Layer 11 of a small transformer language model trained on English Wikipedia (15 layers, counted from 0, width 128).
A neuron's activation on a vector x is SiLU(gate . x) times (in . x), where the dot is the dot product.

Input weights of the MLP neurons that the questions are about. A number n stands for n times 0.0018.
n72 gate: 110 -51 73 -81 -176 -178 -161 -130 -31 119 124 -5 66 176 0 -97 -92 183 -25 189 153 202 -196 78 99 -34 -122 -341 -56 -51 -19 230 -32 -146 37 87 220 34 -186 -73 11 293 47 -79 14 -38 84 -44 161 -57 50 23 -240 -155 4 -68 66 -2 -82 23 110 -118 -32 62 -144 77 79 -64 -100 58 78 84 168 -73 -34 136 -20 106 -220 -42 72 -8 -126 -42 -95 -200 -233 -39 -1 -36 7 -94 -72 -148 -98 -23 -75 137 -60 191 -62 31 46 -109 90 125 40 -12 -79 -77 -22 79 148 -118 -136 -37 -57 228 269 62 245 10 144 -242 -127 349 -24 -66
n74 gate: -49 244 86 43 127 -202 67 -26 42 71 -9 -144 39 -203 69 224 -95 -282 -73 52 31 -40 3 181 80 86 -42 29 -85 -54 7 -441 -56 27 -56 52 43 14 211 -94 -94 -84 47 142 -131 12 139 -119 -59 3 284 56 -69 371 50 -247 -186 88 -50 -184 -53 211 55 -162 202 188 -306 -41 -1 -163 -8 -48 80 -101 246 91 -69 -10 -190 -70 -34 108 -62 103 5 29 -13 64 92 38 112 27 118 -6 -21 -197 14 -40 35 149 156 -43 326 129 126 106 -156 -127 -28 36 262 87 62 87 -1 181 21 87 2 116 132 8 230 11 -259 124 -116 33
n81 gate: -153 -51 126 98 -181 70 282 163 -40 31 110 98 319 347 -125 7 163 -219 54 -53 -205 203 -84 190 42 212 280 53 -62 16 73 152 -263 -167 -51 161 -33 44 -204 -220 -35 42 6 118 47 -84 259 169 79 -59 -194 -24 30 39 33 119 -200 -142 16 23 189 -282 -119 156 -71 -168 73 -22 -201 -197 156 96 148 1 -135 137 204 12 -56 -224 -110 -145 -127 63 -111 -256 -122 39 278 -302 130 26 -73 -40 -37 157 -35 87 -4 37 92 202 -61 109 -135 7 64 55 -29 -28 60 -126 26 204 41 28 -40 6 -98 -122 -263 -38 87 -24 16 -25 248 -25
n136 gate: -57 78 9 -111 125 95 122 20 -80 46 -27 -175 22 -129 -132 0 -87 -79 -299 108 15 -201 263 56 -152 -23 -62 -142 -29 36 167 20 3 127 -71 232 -8 -208 169 -11 166 -54 111 46 -42 -148 56 142 -128 -84 15 63 -220 -243 30 -106 -96 -94 75 55 183 -112 138 32 67 -194 78 -57 135 81 44 112 241 -186 -37 61 -195 22 -49 -129 -196 -299 -21 8 -64 -150 78 94 14 -254 17 229 167 225 -323 48 33 -110 -257 0 -173 -168 315 -250 191 24 317 41 -256 -31 116 74 -215 204 -136 253 -121 -24 -142 63 244 3 212 -138 171 169 91 -60
n158 gate: -155 -125 18 4 160 2 -115 56 104 -55 -168 -38 85 -103 -2 67 120 -87 -189 -252 -173 -19 -94 53 38 215 -45 192 -46 -16 264 -46 61 -17 -201 48 22 144 67 -142 -143 -119 44 -140 -24 76 -221 232 111 -189 33 2 -384 -13 -36 141 75 -43 166 -65 -153 -212 14 -19 -158 -69 -73 -69 -37 -150 -37 204 13 82 168 222 -149 51 16 -79 30 73 -62 -5 114 -280 42 179 25 4 -37 -80 106 -138 204 -79 -5 -176 -166 -27 -280 10 94 2 61 -180 -112 -47 47 -64 -33 166 24 -71 -282 240 31 73 8 -229 94 -11 -103 -99 40 -11 99 52
n254 gate: -240 -70 25 -72 154 -315 -27 106 155 190 -191 -120 -15 -267 -205 -232 -162 2 -123 -60 -1 -123 -106 113 -71 -202 -120 -85 -226 -299 -23 -190 -26 -145 153 380 113 -141 -44 -95 152 -109 -22 -117 -13 143 -85 -88 -51 50 76 -43 -62 -222 2 -229 -182 95 104 -123 207 116 -104 -162 -144 63 91 -204 26 109 69 174 6 46 -118 -93 -36 -74 -10 -125 66 29 47 106 -221 196 121 -128 126 72 -153 18 -129 -116 -24 130 -99 -247 154 234 -43 66 -21 91 171 -178 -141 136 30 -99 -68 -116 -179 83 -191 126 13 -72 -118 71 -260 7 -14 -92 -53 -306 260 177
n259 gate: -120 171 -39 23 106 -252 61 265 46 -21 -154 4 -14 -129 -127 339 57 -196 -189 -78 -1 -72 34 -112 -77 284 -36 -24 139 35 -27 89 156 154 106 61 76 -31 25 -96 178 -18 196 -120 -119 -7 24 345 19 -32 -183 -13 16 250 245 107 -27 -199 144 -76 183 85 10 77 -375 123 -30 -67 -32 206 118 145 34 -3 106 175 -171 -173 -125 -66 119 -58 -164 58 133 -100 -94 -97 141 -89 15 120 8 132 -109 -41 -4 42 36 10 -276 -66 -17 -360 6 142 75 -129 47 -118 -86 157 -194 65 -68 3 -14 -124 68 -167 -25 130 40 2 -44 44 129 152
n308 gate: -15 60 17 86 114 -151 109 -140 -23 -118 47 -212 20 63 118 286 -7 -71 -114 -56 -165 42 82 153 231 103 105 130 -105 12 49 -170 58 2 -208 -106 -28 41 -46 -204 69 243 122 -270 -200 -105 -36 -138 203 -183 149 95 -143 -191 182 -156 -19 39 -115 -160 130 -83 36 -47 113 -87 14 2 101 15 -10 -170 -28 -37 91 20 -308 47 -25 -55 -153 -122 -33 -253 100 -53 -143 23 118 166 -284 -241 98 -345 -214 76 111 -79 51 -332 34 79 142 165 -144 -17 -214 -91 40 -323 -193 -232 100 -332 -132 37 -200 40 -86 -289 186 -53 64 45 -56 -136 59 73
n72 in: 163 -6 8 50 -104 27 138 -56 -63 -71 110 -23 -16 -304 -124 -103 -25 -45 30 216 37 29 -142 -14 86 145 -187 50 109 127 -24 -151 -76 -152 -107 153 123 -31 -101 -91 84 66 -166 68 -28 130 189 -188 167 -121 40 -113 56 -97 154 155 79 -59 -19 -380 193 -238 -70 -97 -153 -105 81 -277 -229 -58 -2 44 29 82 -393 122 84 -215 83 -31 -196 -91 -76 100 -55 67 -59 -82 124 -50 -6 -85 9 0 -146 50 -78 -75 -171 -7 -11 135 -113 24 -40 -115 -231 170 229 -45 -157 -99 -44 -232 -1 -8 -215 193 8 28 184 140 -200 96 -473 -107 66 -144
n74 in: -169 -96 -67 -137 -192 176 -33 391 19 -60 -282 -40 109 171 169 -48 -76 -108 -145 -145 43 125 -250 -330 -19 -103 33 99 -143 -101 -160 -85 3 95 -5 52 -133 137 179 -65 61 107 -22 -181 -84 183 -26 68 89 -70 231 109 -12 95 140 -112 -98 87 -60 59 193 -40 -154 142 -174 -349 -131 112 -133 -177 -114 -120 174 -3 129 57 109 -202 205 -117 -161 -162 -70 -14 423 -69 30 -18 21 -183 200 -248 161 63 74 61 10 100 -205 239 85 4 36 101 136 -104 -17 -134 -26 2 -103 -118 135 39 -3 -44 248 -73 84 88 117 6 141 -339 125 79 -44 149
n81 in: -255 225 14 218 -13 -73 70 -155 -207 -9 272 40 45 -293 84 21 -205 47 110 -87 48 218 124 -87 -47 -119 -60 -36 229 -133 -82 171 79 -151 -54 111 -194 165 -40 74 -31 78 -123 58 -79 -24 -231 180 -24 -16 118 -203 188 308 66 -122 78 11 386 140 140 -192 0 247 82 -106 -23 -6 -5 130 144 -37 40 74 -101 178 15 -93 -18 117 178 92 69 141 -86 0 -87 69 -240 -85 166 -330 154 2 -202 304 -19 169 237 177 -65 -151 -29 -45 51 9 177 111 105 -48 -190 60 -221 29 37 137 -143 -103 -104 -14 -166 -161 44 110 27 72 -125 79
n136 in: 264 72 7 129 154 130 352 69 -4 -33 -130 241 34 50 -125 -168 111 117 -229 295 15 -124 100 77 -84 -98 -39 30 82 -115 -20 207 -221 203 104 -200 -68 2 -323 -8 326 199 81 259 79 69 183 214 -35 -136 -65 151 40 -262 104 -92 82 99 -208 51 -68 -21 42 21 -3 -456 -58 49 164 2 46 -78 60 -37 -14 3 -69 245 -28 176 -289 -365 178 78 -151 22 67 41 108 40 -68 -54 -152 -141 -89 47 199 -52 -108 196 -99 138 120 -312 76 -1 -122 -36 140 -25 -302 -79 -19 89 -310 -91 -66 -26 83 -35 149 107 -57 81 71 260 -93 76
n158 in: -206 -31 180 213 -161 41 27 109 263 -84 153 237 132 268 113 -125 78 -145 65 119 282 -179 339 182 343 90 119 79 -141 14 6 -72 183 5 205 144 144 72 -52 -286 -58 -51 -209 -183 -221 -74 90 113 -326 -18 -72 88 169 -10 59 -94 -189 107 263 48 317 80 -56 -135 106 138 16 -92 -9 -124 -140 -282 -143 123 -113 -193 -61 23 -56 163 9 193 18 98 91 144 92 -97 19 112 -125 -15 230 95 -36 -43 -2 137 68 104 264 -21 -113 -74 196 88 -1 -18 -44 24 65 -133 -49 174 22 -76 62 -6 158 221 -123 44 -149 96 125 -121 14 -45
n254 in: -40 -38 10 -180 174 -122 -49 -50 -219 -149 184 138 -68 -217 -317 -155 178 21 85 187 156 -90 269 -278 -107 80 -19 128 37 -167 -38 272 -132 21 104 -191 -93 -23 -45 127 4 -164 110 251 -62 171 63 -4 5 -28 -123 -164 -156 12 116 -64 -79 -142 202 -266 37 -11 -245 -92 308 380 44 -133 -286 -170 -132 71 17 14 48 -85 -51 124 -2 115 -65 -60 35 -215 -40 -65 -165 -51 116 14 36 100 -234 -156 89 164 -251 36 -153 -5 218 -209 -56 10 -22 84 -77 163 71 306 -200 -87 83 68 -104 14 -21 173 -100 228 -62 -44 -68 -58 -92 -13 12 -10
n259 in: 141 -68 195 24 201 215 -234 -47 8 -71 -9 83 -192 88 123 144 33 12 -11 -162 -160 -25 -25 -22 59 7 24 1 -146 63 7 40 -60 231 -55 12 -273 -139 -93 61 270 34 216 -42 10 221 51 122 106 4 -97 -140 10 256 -23 200 -178 226 -25 15 40 -60 208 76 -145 122 54 81 -30 -166 12 72 -354 -63 182 -68 128 38 -171 111 178 29 52 192 -81 -50 -62 -42 289 170 143 62 105 -21 5 155 114 100 12 254 -116 -202 -102 -63 -165 70 -42 61 14 -46 -49 65 -83 162 -113 -250 -63 -102 321 -131 28 -101 218 125 -71 24 15 10
n308 in: -81 -193 88 -46 -12 -238 109 -22 19 47 24 -222 -81 -196 -174 36 42 -230 161 5 -32 -168 161 61 178 -144 129 30 126 40 50 15 -98 -43 -23 -148 -104 90 203 -97 -6 -5 12 33 126 29 -254 222 136 -137 -20 126 -3 -88 39 110 150 123 -118 75 -343 2 -259 269 -82 -98 -98 -35 7 -107 -173 92 -99 175 116 -189 36 -270 -122 160 -6 1 36 -23 -220 109 -137 -16 99 -85 -44 23 -180 -19 -75 -30 -194 278 163 -27 -22 -63 -90 43 -39 -4 73 -46 -4 -3 -393 123 68 -99 67 116 24 -286 125 -170 205 -118 143 -71 -90 -65 -65 -85

Each question shows a token from some text and the vector x that enters the MLP there. A number n stands for n times 0.0055.

" was": -25 60 -28 126 44 -135 8 15 -69 -78 -53 20 -40 192 -66 -21 -172 -31 -36 -63 6 -27 21 -28 -42 62 -126 80 -10 -48 -88 156 79 116 -66 -14 -16 147 -87 32 -310 -58 -63 31 -86 -92 17 -22 -110 -54 -104 -51 -38 -18 -99 -4 -59 -20 -147 -11 28 -29 31 17 57 -108 -191 -48 69 -98 125 -4 61 -114 -46 -82 -37 42 45 117 75 -54 -11 17 -144 -90 18 -26 -47 11 -54 30 125 -8 -78 -25 23 79 -42 -82 -255 -76 190 -9 146 -195 34 66 -28 47 -127 88 -140 50 209 -89 60 19 -14 17 -49 -69 -204 40 -29 99 -55 -49
Which neuron fires most, and how strongly? n136, at about 1.7

"30": 64 -47 -54 14 88 -48 68 -4 -35 -40 24 -95 12 18 156 51 142 -70 -49 214 45 -40 -20 178 -46 -174 -32 69 46 199 -96 84 94 127 47 -19 -79 -93 -244 105 -149 -123 133 -128 -18 70 -53 -81 1 -43 -47 -55 162 -2 68 -21 139 64 -55 18 -81 195 58 -110 -113 13 -44 -83 78 40 51 -54 136 -92 -42 20 26 74 117 -22 49 21 -117 -89 78 -101 170 -120 -3 -179 102 18 39 -27 19 -20 -23 -18 -41 93 29 93 72 4 126 21 167 161 -9 164 30 63 -15 -164 46 55 -51 11 4 -28 85 104 -350 -61 -9 -67 -34 -88
Which three neurons fire most, strongest first? n308, n81, n74

" a": 74 8 -157 58 -85 127 4 -93 67 -74 -77 -19 -27 -61 118 67 -130 -25 -23 67 -44 7 -90 -37 -129 -114 8 12 -21 67 58 29 -138 214 84 133 -92 101 74 74 -322 -108 -41 -10 -63 73 9 71 70 85 -42 10 31 -131 -33 4 63 -14 106 102 -77 80 -39 60 70 -18 54 18 107 39 161 24 141 -132 -119 -108 -17 70 7 171 215 -28 79 -19 -54 -20 -14 -140 -75 -228 83 -10 -121 -139 22 4 -64 90 -37 103 -30 -2 115 14 73 -13 -7 84 58 142 -49 30 -36 13 88 -105 9 -39 -8 -64 -7 -116 -111 19 16 3 -167 39
Which two neurons fire most, strongest first? n158, n72

"F": 66 -116 22 -114 -242 52 -48 127 22 -12 44 -45 109 -15 140 -102 -169 -72 224 -119 -76 67 166 132 -88 -42 101 -12 -3 95 -28 141 -55 150 139 120 -170 -51 -53 114 -119 -36 64 -130 -29 -92 -59 -75 -79 -37 -13 -42 32 212 -27 -21 102 29 15 -58 180 126 -78 15 53 -65 5 -12 251 17 11 -104 45 -169 -51 21 44 126 171 -46 40 50 -155 -38 21 -23 84 -67 -35 -14 162 84 -44 -113 -22 -50 -73 116 -50 51 51 122 17 -11 -135 -101 -8 255 -194 124 -52 -34 -22 -18 126 72 -148 29 9 105 28 -2 -256 -21 -63 51 -46 -92
Which of these neurons fires most? n81

" Th": 141 -45 -3 -27 75 -62 78 165 -11 -138 -64 34 -18 40 48 -191 -37 11 108 39 -99 67 -68 -87 -43 -29 -235 -145 -32 -37 -15 105 -49 158 24 40 -94 -32 -89 183 -253 -29 69 -37 -68 -126 -14 -128 118 -60 -20 -1 94 10 60 16 6 57 -78 126 20 100 27 0 -134 134 -34 -34 43 -123 -66 220 -102 -11 -188 153 -62 71 -13 128 -5 32 91 85 41 148 18 -23 43 3 145 25 95 -112 1 -82 -47 147 36 115 74 -5 17 74 -79 26 70 -42 20 -35 -94 9 -3 -221 214 99 75 7 -100 109 167 -104 -215 110 95 73 50 85
Which neuron fires most, and how strongly? n158, at about 0.32

"m": 112 -59 37 -11 62 -114 107 183 9 2 65 -73 107 -9 183 204 14 31 19 60 -239 312 -37 -49 47 -30 -95 -37 -78 41 -56 31 73 17 50 0 55 -49 -131 -76 -94 61 -94 87 -71 48 -29 0 81 218 -18 109 -24 79 -92 43 114 62 144 108 134 31 116 130 -16 188 -57 25 19 97 -61 -1 -14 -75 -77 20 -131 139 120 -42 -50 124 -187 -20 11 138 190 -63 199 -123 231 -31 126 67 10 -97 -132 93 -61 69 -11 -24 30 -26 -13 -161 -95 -52 -129 -6 -131 143 -112 80 -37 -63 65 221 31 -113 -64 157 18 44 228 -118 -111 -92
Which of these neurons fires most? n259

".\n\n": 20 76 16 -33 61 12 -19 119 -85 129 -105 10 -32 8 -22 -40 149 -33 55 -104 11 -135 -175 -100 -27 -102 -67 -4 8 100 96 21 105 273 -10 -37 52 96 97 99 -329 -4 -29 -25 -69 107 -4 76 95 -67 -77 -90 66 159 -113 -71 70 80 18 -51 172 -113 0 -74 17 7 -39 97 -3 148 -7 45 -3 -77 37 111 -26 29 7 29 88 -81 -103 -28 50 -66 -79 -173 200 -26 -28 46 107 -117 29 58 98 57 -35 0 -82 -18 93 -38 -122 5 -93 19 13 39 -186 4 87 104 0 -122 77 -30 -76 -97 -65 22 -128 -54 -63 16 -52 44
Which neuron fires most, and how strongly? n259, at about 5

"25": 82 32 -54 81 65 -129 122 132 -36 -12 8 -110 -14 32 216 -79 85 -31 -5 93 -57 38 40 165 -30 -150 -72 69 -24 121 -94 37 14 116 2 -88 -144 -54 -270 96 -210 -97 59 -53 -28 -27 -35 -115 72 89 -9 -50 169 94 14 92 122 152 -182 62 4 156 -28 -21 -96 38 -171 -38 34 -31 -4 2 87 -80 26 -84 19 -9 106 -19 23 -16 -84 -119 63 32 76 -132 30 -194 8 161 23 -85 -17 2 -32 29 69 75 -11 2 45 -112 141 -19 58 113 -13 147 -40 -48 61 -161 -39 -35 -12 52 -14 -169 257 163 -170 -85 47 -48 16 -76
Which neuron fires most, and how strongly? n81, at about 0.56

"and": 121 -246 22 56 142 -71 -24 -4 -22 53 -23 53 32 -71 85 121 -16 31 212 78 -195 53 -205 -137 137 -118 -198 -78 35 34 -80 10 151 135 135 85 -200 -129 -5 90 -171 -8 -20 80 32 -139 17 143 -156 148 -2 29 40 -106 78 36 33 61 -24 56 38 162 63 46 68 -134 -2 -43 138 90 38 65 136 -56 170 -44 -14 50 109 133 89 53 43 -3 40 9 -20 29 -111 41 -27 -46 -30 96 -81 -58 -80 45 -49 -107 -30 36 200 -131 -180 -6 39 44 83 109 -34 58 170 -147 -45 -10 51 77 -76 103 28 -80 -178 -92 59 -69 5 -4
Which neuron fires most, and how strongly? n158, at about 0.51

" |\n": 93 -74 74 128 26 5 -60 -76 45 65 5 14 26 35 33 109 118 -32 114 -64 108 -156 163 140 33 -65 -69 -48 98 135 -100 43 246 121 108 -85 -152 -47 -59 163 -246 -94 20 -84 -24 54 -139 197 -68 -35 -47 -8 254 37 -33 23 42 71 12 -36 38 -86 -50 -103 -5 -33 -56 -83 42 117 -82 -70 83 -71 -96 -3 52 12 121 85 239 -34 -67 -35 -98 10 1 116 116 -7 -62 41 25 -167 142 6 87 81 -53 183 34 -6 -9 -63 -181 100 30 36 37 117 31 -52 -71 51 107 -38 175 71 -100 -98 86 -106 -159 -99 -165 -15 -102 -94
Which of these neurons fires most? n74

" ": 88 -170 -68 67 92 -16 -27 -5 -96 53 -55 -204 -125 -49 41 88 24 8 164 188 22 35 75 90 -88 -94 54 -28 -18 -18 -209 28 184 179 162 67 -99 69 -125 137 -206 -23 87 -76 -18 -51 -65 137 79 19 -40 82 237 77 -70 -37 82 40 -64 -14 -98 159 22 -36 -46 -72 -6 -113 128 101 84 40 37 -114 -36 -60 32 34 102 -7 265 0 32 -29 73 -34 65 -174 -117 -81 -33 -55 -4 -83 -20 -64 4 -35 -57 46 140 -40 109 68 36 141 185 43 -2 -48 58 -59 51 -26 35 -64 -95 90 0 -114 51 -34 -197 -142 4 -17 -44 -39
Which two neurons fire most, strongest first? n254, n74

"ood": 51 -175 -1 -30 -39 -143 136 98 24 -127 -69 -38 -51 -89 166 -59 -13 50 100 -10 -99 94 -24 171 72 -62 -57 -84 232 17 -80 -78 114 236 -17 7 173 -112 -15 -3 -254 -73 8 91 -44 24 -96 76 -119 177 12 27 -55 -21 -13 -85 18 -1 -47 -55 -15 21 157 14 -20 96 -4 -137 57 61 29 -139 -29 -75 -112 71 62 11 120 136 -13 -95 -165 -79 57 -68 -42 64 -15 50 69 -187 144 121 184 -55 -81 31 -1 171 -43 -37 139 1 -126 -104 85 76 -35 12 -27 36 -73 95 210 18 -53 55 -48 48 -60 -82 -8 -45 -46 15 114 27
Which of these neurons fires most? n308

" p": 110 -72 -24 33 -124 -5 79 10 59 -32 -52 -107 -78 162 44 119 4 47 131 10 -85 55 -19 8 -130 -10 23 16 -31 68 -26 95 -150 82 35 4 -135 -60 -43 346 -279 88 -43 10 -30 -13 10 -44 -27 -22 40 -49 -139 -67 -39 -3 87 44 -104 31 17 -92 -11 -5 -68 -23 85 186 82 -93 -105 56 12 -100 -31 -79 -119 42 -68 97 113 73 -51 -1 57 -2 -26 -94 -37 94 117 79 10 -125 21 -82 75 62 -101 -3 132 141 99 -117 74 -161 172 -22 -202 -35 -16 91 -12 -35 75 -151 94 -28 -102 -137 -55 8 -193 88 -74 -110 -51 -15
Which three neurons fire most, strongest first? n158, n81, n254

"is": 70 49 19 -50 -56 -102 124 0 -37 -45 -108 -203 47 -167 131 99 -129 -5 215 -100 -1 64 -11 -123 -97 15 -98 -7 113 13 158 169 -133 79 39 -26 -88 32 -72 -41 -169 -15 -148 52 -61 -215 -7 -20 -55 -102 111 -127 122 148 170 -28 79 115 -55 -18 62 -67 -83 24 -27 173 -258 10 -56 70 3 46 33 -67 75 -71 -12 136 34 -9 -59 -206 -198 -73 38 1 125 -78 61 37 -17 -34 81 66 38 23 84 38 -13 0 -11 -115 185 -22 -83 -54 -162 -54 -109 35 86 126 96 -81 -84 -38 56 27 -179 -68 20 -21 -78 48 5 -142 30 -53
Which of these neurons fires most? n74

" |": -46 -83 -36 4 -3 -16 -29 52 -4 -58 -38 7 -37 49 6 -15 129 -170 185 -28 -188 -41 120 39 -92 -63 16 106 -30 39 78 -94 79 145 20 10 -192 36 -55 77 -449 -14 -94 -132 8 76 -48 -93 -74 -142 25 54 106 69 -90 45 -22 29 -47 -5 3 -40 -108 -45 -10 -17 -81 35 69 5 -37 -20 76 -62 -36 -43 24 -31 -31 -56 77 -42 -3 -46 -13 8 106 -19 36 40 -129 9 -44 40 76 7 14 124 6 106 31 -91 -50 114 -33 -83 -50 -15 -45 47 -21 -59 10 -38 -36 -35 29 -29 -37 -22 168 4 -102 -48 40 4 104 -24
Which neuron fires most, and how strongly? n158, at about 1.2

"ad": 139 -136 13 36 -118 -104 109 -58 168 -123 -16 -104 -24 -16 196 -34 -118 39 106 -80 5 -109 23 -140 -41 88 -66 36 -56 -37 111 -157 24 62 -109 -73 -36 -70 -144 82 -162 -1 -57 95 -98 -148 20 -38 -233 -3 11 42 -254 44 -10 -11 67 -19 52 130 -40 72 63 -109 73 61 -24 71 -162 -55 -157 52 116 54 -2 35 30 6 -13 139 -2 -124 -15 -46 -77 183 -50 -224 66 38 55 -11 111 181 33 50 17 91 20 -2 -57 -151 -8 16 -68 -97 -101 154 -25 85 -23 -33 -132 -185 176 -155 202 17 125 -55 176 57 -170 -45 40 -141 -6 -147
Which of these neurons fires most? n136

" P": 140 -30 -55 -14 75 61 58 41 -36 78 123 -102 -269 101 -21 148 85 -112 -43 25 -91 -159 20 25 -48 -68 134 -4 84 -20 -133 152 36 53 106 -113 -179 42 19 210 -124 -65 -64 -22 -147 -61 19 19 70 104 86 -44 93 -84 88 68 28 168 -75 23 -61 -115 -4 -57 -122 89 72 20 112 60 -261 12 155 -22 -138 -139 -62 -12 46 -14 274 3 79 0 106 52 -95 -76 34 85 99 81 -73 -54 25 -150 -40 14 28 68 279 110 90 -78 89 152 47 89 -225 111 -85 77 74 -96 -81 -77 102 80 17 -35 -14 124 -165 -80 62 -31 56 -120
Which of these neurons fires most? n81

"D": 13 -29 148 -111 -171 -74 16 37 44 55 16 -149 171 -28 9 -6 -129 -3 155 58 -98 -29 -8 60 -81 -11 36 6 155 112 8 -1 54 31 115 59 -32 -101 99 93 -253 40 45 -103 -26 -105 -157 -58 -42 -16 35 -6 -53 119 67 42 29 6 46 -3 22 157 9 -30 -38 45 -32 -54 171 86 -57 -41 -32 -85 -94 79 19 107 251 64 47 -28 -133 -63 119 40 92 -216 -72 -54 183 -69 -9 74 87 32 -88 138 -19 52 26 190 38 64 -259 -85 -79 97 -67 156 -40 -12 66 37 -67 -84 -135 -14 62 -33 65 8 -271 87 -117 97 -6 4
Which three neurons fire most, strongest first? n136, n259, n254

"ard": 162 -346 18 -93 -9 222 43 82 -18 -79 39 -96 169 42 98 63 -319 -109 24 42 -11 -23 96 -52 -89 -28 -169 33 10 -22 -40 7 65 85 115 69 84 -110 -66 -31 -57 -227 -12 16 -143 -164 -39 -99 -213 141 177 23 108 -7 76 -50 23 55 -9 -36 -41 26 -76 135 -60 -90 7 -138 143 -40 -151 93 37 7 95 1 -58 -81 -21 184 -141 -70 39 -54 17 -85 47 -73 -51 63 55 68 177 0 2 -24 -41 15 3 117 -12 37 144 -46 10 -127 19 137 4 26 -71 0 166 -196 -26 -32 8 201 136 102 -78 82 -94 -5 40 41 118 -131
Which neuron fires most, and how strongly? n136, at about 0.75

" T": -37 79 -88 59 170 -46 193 78 38 40 -176 19 35 134 -57 -5 158 9 67 -25 -30 16 -136 91 -110 -4 -21 -13 105 -14 157 114 -25 153 126 -38 -107 65 55 237 -262 118 -77 -10 5 -1 -26 15 30 24 -71 25 208 -62 126 -4 -58 34 -35 -18 87 -101 137 58 62 -54 -4 -88 1 65 -48 90 -78 -28 -151 -8 1 21 50 83 86 20 22 17 120 30 -73 -145 -126 75 212 53 25 -71 20 3 44 47 -36 102 175 -1 123 -21 -31 -213 29 81 -8 125 -127 55 -129 -44 153 -70 -70 68 -68 53 109 -29 -176 60 53 -102 -8 60
Which of these neurons fires most? n308

" C": 22 -56 -185 54 -49 -54 -85 24 -56 48 23 -68 -21 95 3 27 -49 -12 140 -19 17 -15 43 -28 95 78 -134 64 -13 -116 61 55 45 204 71 61 -91 28 75 181 -234 77 -20 69 -105 -22 -37 -83 14 17 -35 -36 190 9 62 -44 60 5 -132 15 17 19 -81 3 63 -63 40 -16 91 0 -6 -74 71 -79 -185 -79 -95 -15 106 93 192 2 15 26 54 -11 78 -7 -71 -6 209 31 6 -57 22 -51 28 47 -178 -31 72 111 149 -143 86 -13 88 7 -99 39 27 41 -110 -28 95 47 24 -87 -145 -86 98 22 -403 -24 82 47 -20 54
Which three neurons fire most, strongest first? n259, n308, n72

" later": -135 50 41 -26 19 -176 94 -23 47 16 -80 116 28 122 115 -121 -62 74 4 49 76 -5 -125 -36 -9 -15 -241 -21 34 -21 -229 -70 50 317 21 -87 -4 63 -40 111 -256 60 -112 2 -29 -38 79 47 68 78 64 67 -72 5 -114 131 -50 60 -98 -12 115 24 1 -13 41 30 -153 -120 122 10 115 13 -38 -139 -173 143 35 34 52 66 20 23 -43 -34 53 59 64 81 -19 2 -57 87 24 149 91 38 104 54 -86 -150 -61 -51 84 -45 39 -26 136 7 -116 87 -131 -55 102 -6 122 3 -6 57 -33 127 43 -124 -85 24 139 -1 -15 5
Which three neurons fire most, strongest first? n308, n259, n254

"ear": -125 50 -79 -74 -26 -106 124 53 14 -237 -27 -39 57 85 122 -11 30 -101 -29 120 43 23 -69 38 35 33 -151 -181 23 76 153 107 9 139 -51 -91 -118 -147 -128 17 -31 -29 -12 -71 -90 -59 -213 -6 -194 -108 16 -15 -131 -6 -79 22 30 -60 -115 -132 15 3 77 -86 -12 29 -185 22 -40 -167 -101 -65 124 -61 40 96 75 93 59 33 -80 -117 98 -185 -21 163 196 -146 -126 -97 101 19 -3 85 201 150 -62 168 61 21 46 -179 -77 -140 -169 -120 74 160 -78 43 3 -3 155 -28 217 -123 15 -32 115 -11 76 -8 -234 -31 74 -71 55 -146
Which neuron fires most, and how strongly? n81, at about 0.32

",": -62 71 72 -12 27 46 100 28 106 102 22 99 43 4 -70 42 -67 97 156 140 20 -175 -117 -132 -134 -75 -53 58 -51 -102 -18 37 -67 216 -111 -101 -50 34 -54 -86 -336 20 -127 -103 -54 59 -97 -1 -148 -55 41 -25 -43 42 -71 -15 -51 -5 65 130 61 40 -151 -42 44 -69 -150 107 130 -16 -38 6 -183 -91 -66 94 130 2 93 76 33 19 -44 43 67 175 138 98 70 40 -67 70 -8 -58 171 156 -22 75 -55 -139 -33 13 55 -63 -112 83 -60 83 -76 86 -99 -22 -20 4 58 -28 143 -18 -56 23 -29 -116 -25 -31 -17 53 -7 101
Which three neurons fire most, strongest first? n72, n259, n308

"é": 205 -229 57 -251 160 84 53 27 4 -223 118 -190 -44 -44 37 12 -139 66 219 66 13 86 21 -133 -88 3 -57 -114 -85 -27 -126 27 1 66 82 -75 -122 134 63 13 -17 -82 -151 60 -48 -91 32 108 -10 133 -135 41 109 43 -6 213 -52 104 -58 -45 159 132 41 88 -65 -121 -93 -112 88 3 -95 28 1 -66 101 12 69 -163 133 135 5 -27 -10 19 -77 -76 -88 -63 54 132 248 139 -10 0 -44 -129 -26 -37 83 -113 -80 2 113 -92 -90 115 -8 126 -130 52 -16 -17 21 -38 -103 17 77 63 -5 85 117 -84 -193 -102 6 24 80 -80
Which three neurons fire most, strongest first? n158, n81, n259

".": 6 121 18 -105 76 -67 -79 142 -81 151 -50 -36 -39 53 5 -86 63 -48 131 -108 -41 -86 -132 -42 -67 -116 -43 8 -14 100 101 3 84 289 87 -25 23 33 19 41 -311 18 -63 43 -47 116 18 86 106 -99 -49 -71 -28 197 -61 35 80 90 -57 -53 115 -157 3 -24 6 -40 -16 53 12 101 65 97 -64 -124 52 99 -8 33 -20 -45 45 -43 -146 -60 72 -60 -110 -111 125 3 -152 -50 19 -16 34 35 134 10 -83 -3 -82 -24 161 -32 -78 -60 -55 -8 61 53 -189 53 79 88 -53 -29 57 -16 -184 -40 -12 -24 -141 -21 -75 3 -29 78
Which of these neurons fires most? n259

"io": 117 -187 -97 -3 -12 98 40 12 2 48 32 -55 -141 -198 119 18 -5 94 184 30 -14 45 -104 -149 -54 130 -197 -43 -155 46 -238 1 -118 5 -26 -3 -120 57 -9 109 -232 95 -121 4 0 -179 102 -2 -117 143 -97 0 88 25 37 -49 -24 11 -97 15 7 -37 -66 187 -109 -28 -4 -62 79 -44 94 -20 11 -69 102 -25 133 48 78 -8 -53 8 -117 58 6 111 27 -138 6 164 -34 0 36 49 49 -194 50 148 -137 -33 -59 52 153 -42 -32 -31 -25 -61 0 -57 41 119 -73 67 181 -1 -85 9 -144 -2 10 -27 -217 -51 40 -2 -193 -33
Which two neurons fire most, strongest first? n158, n254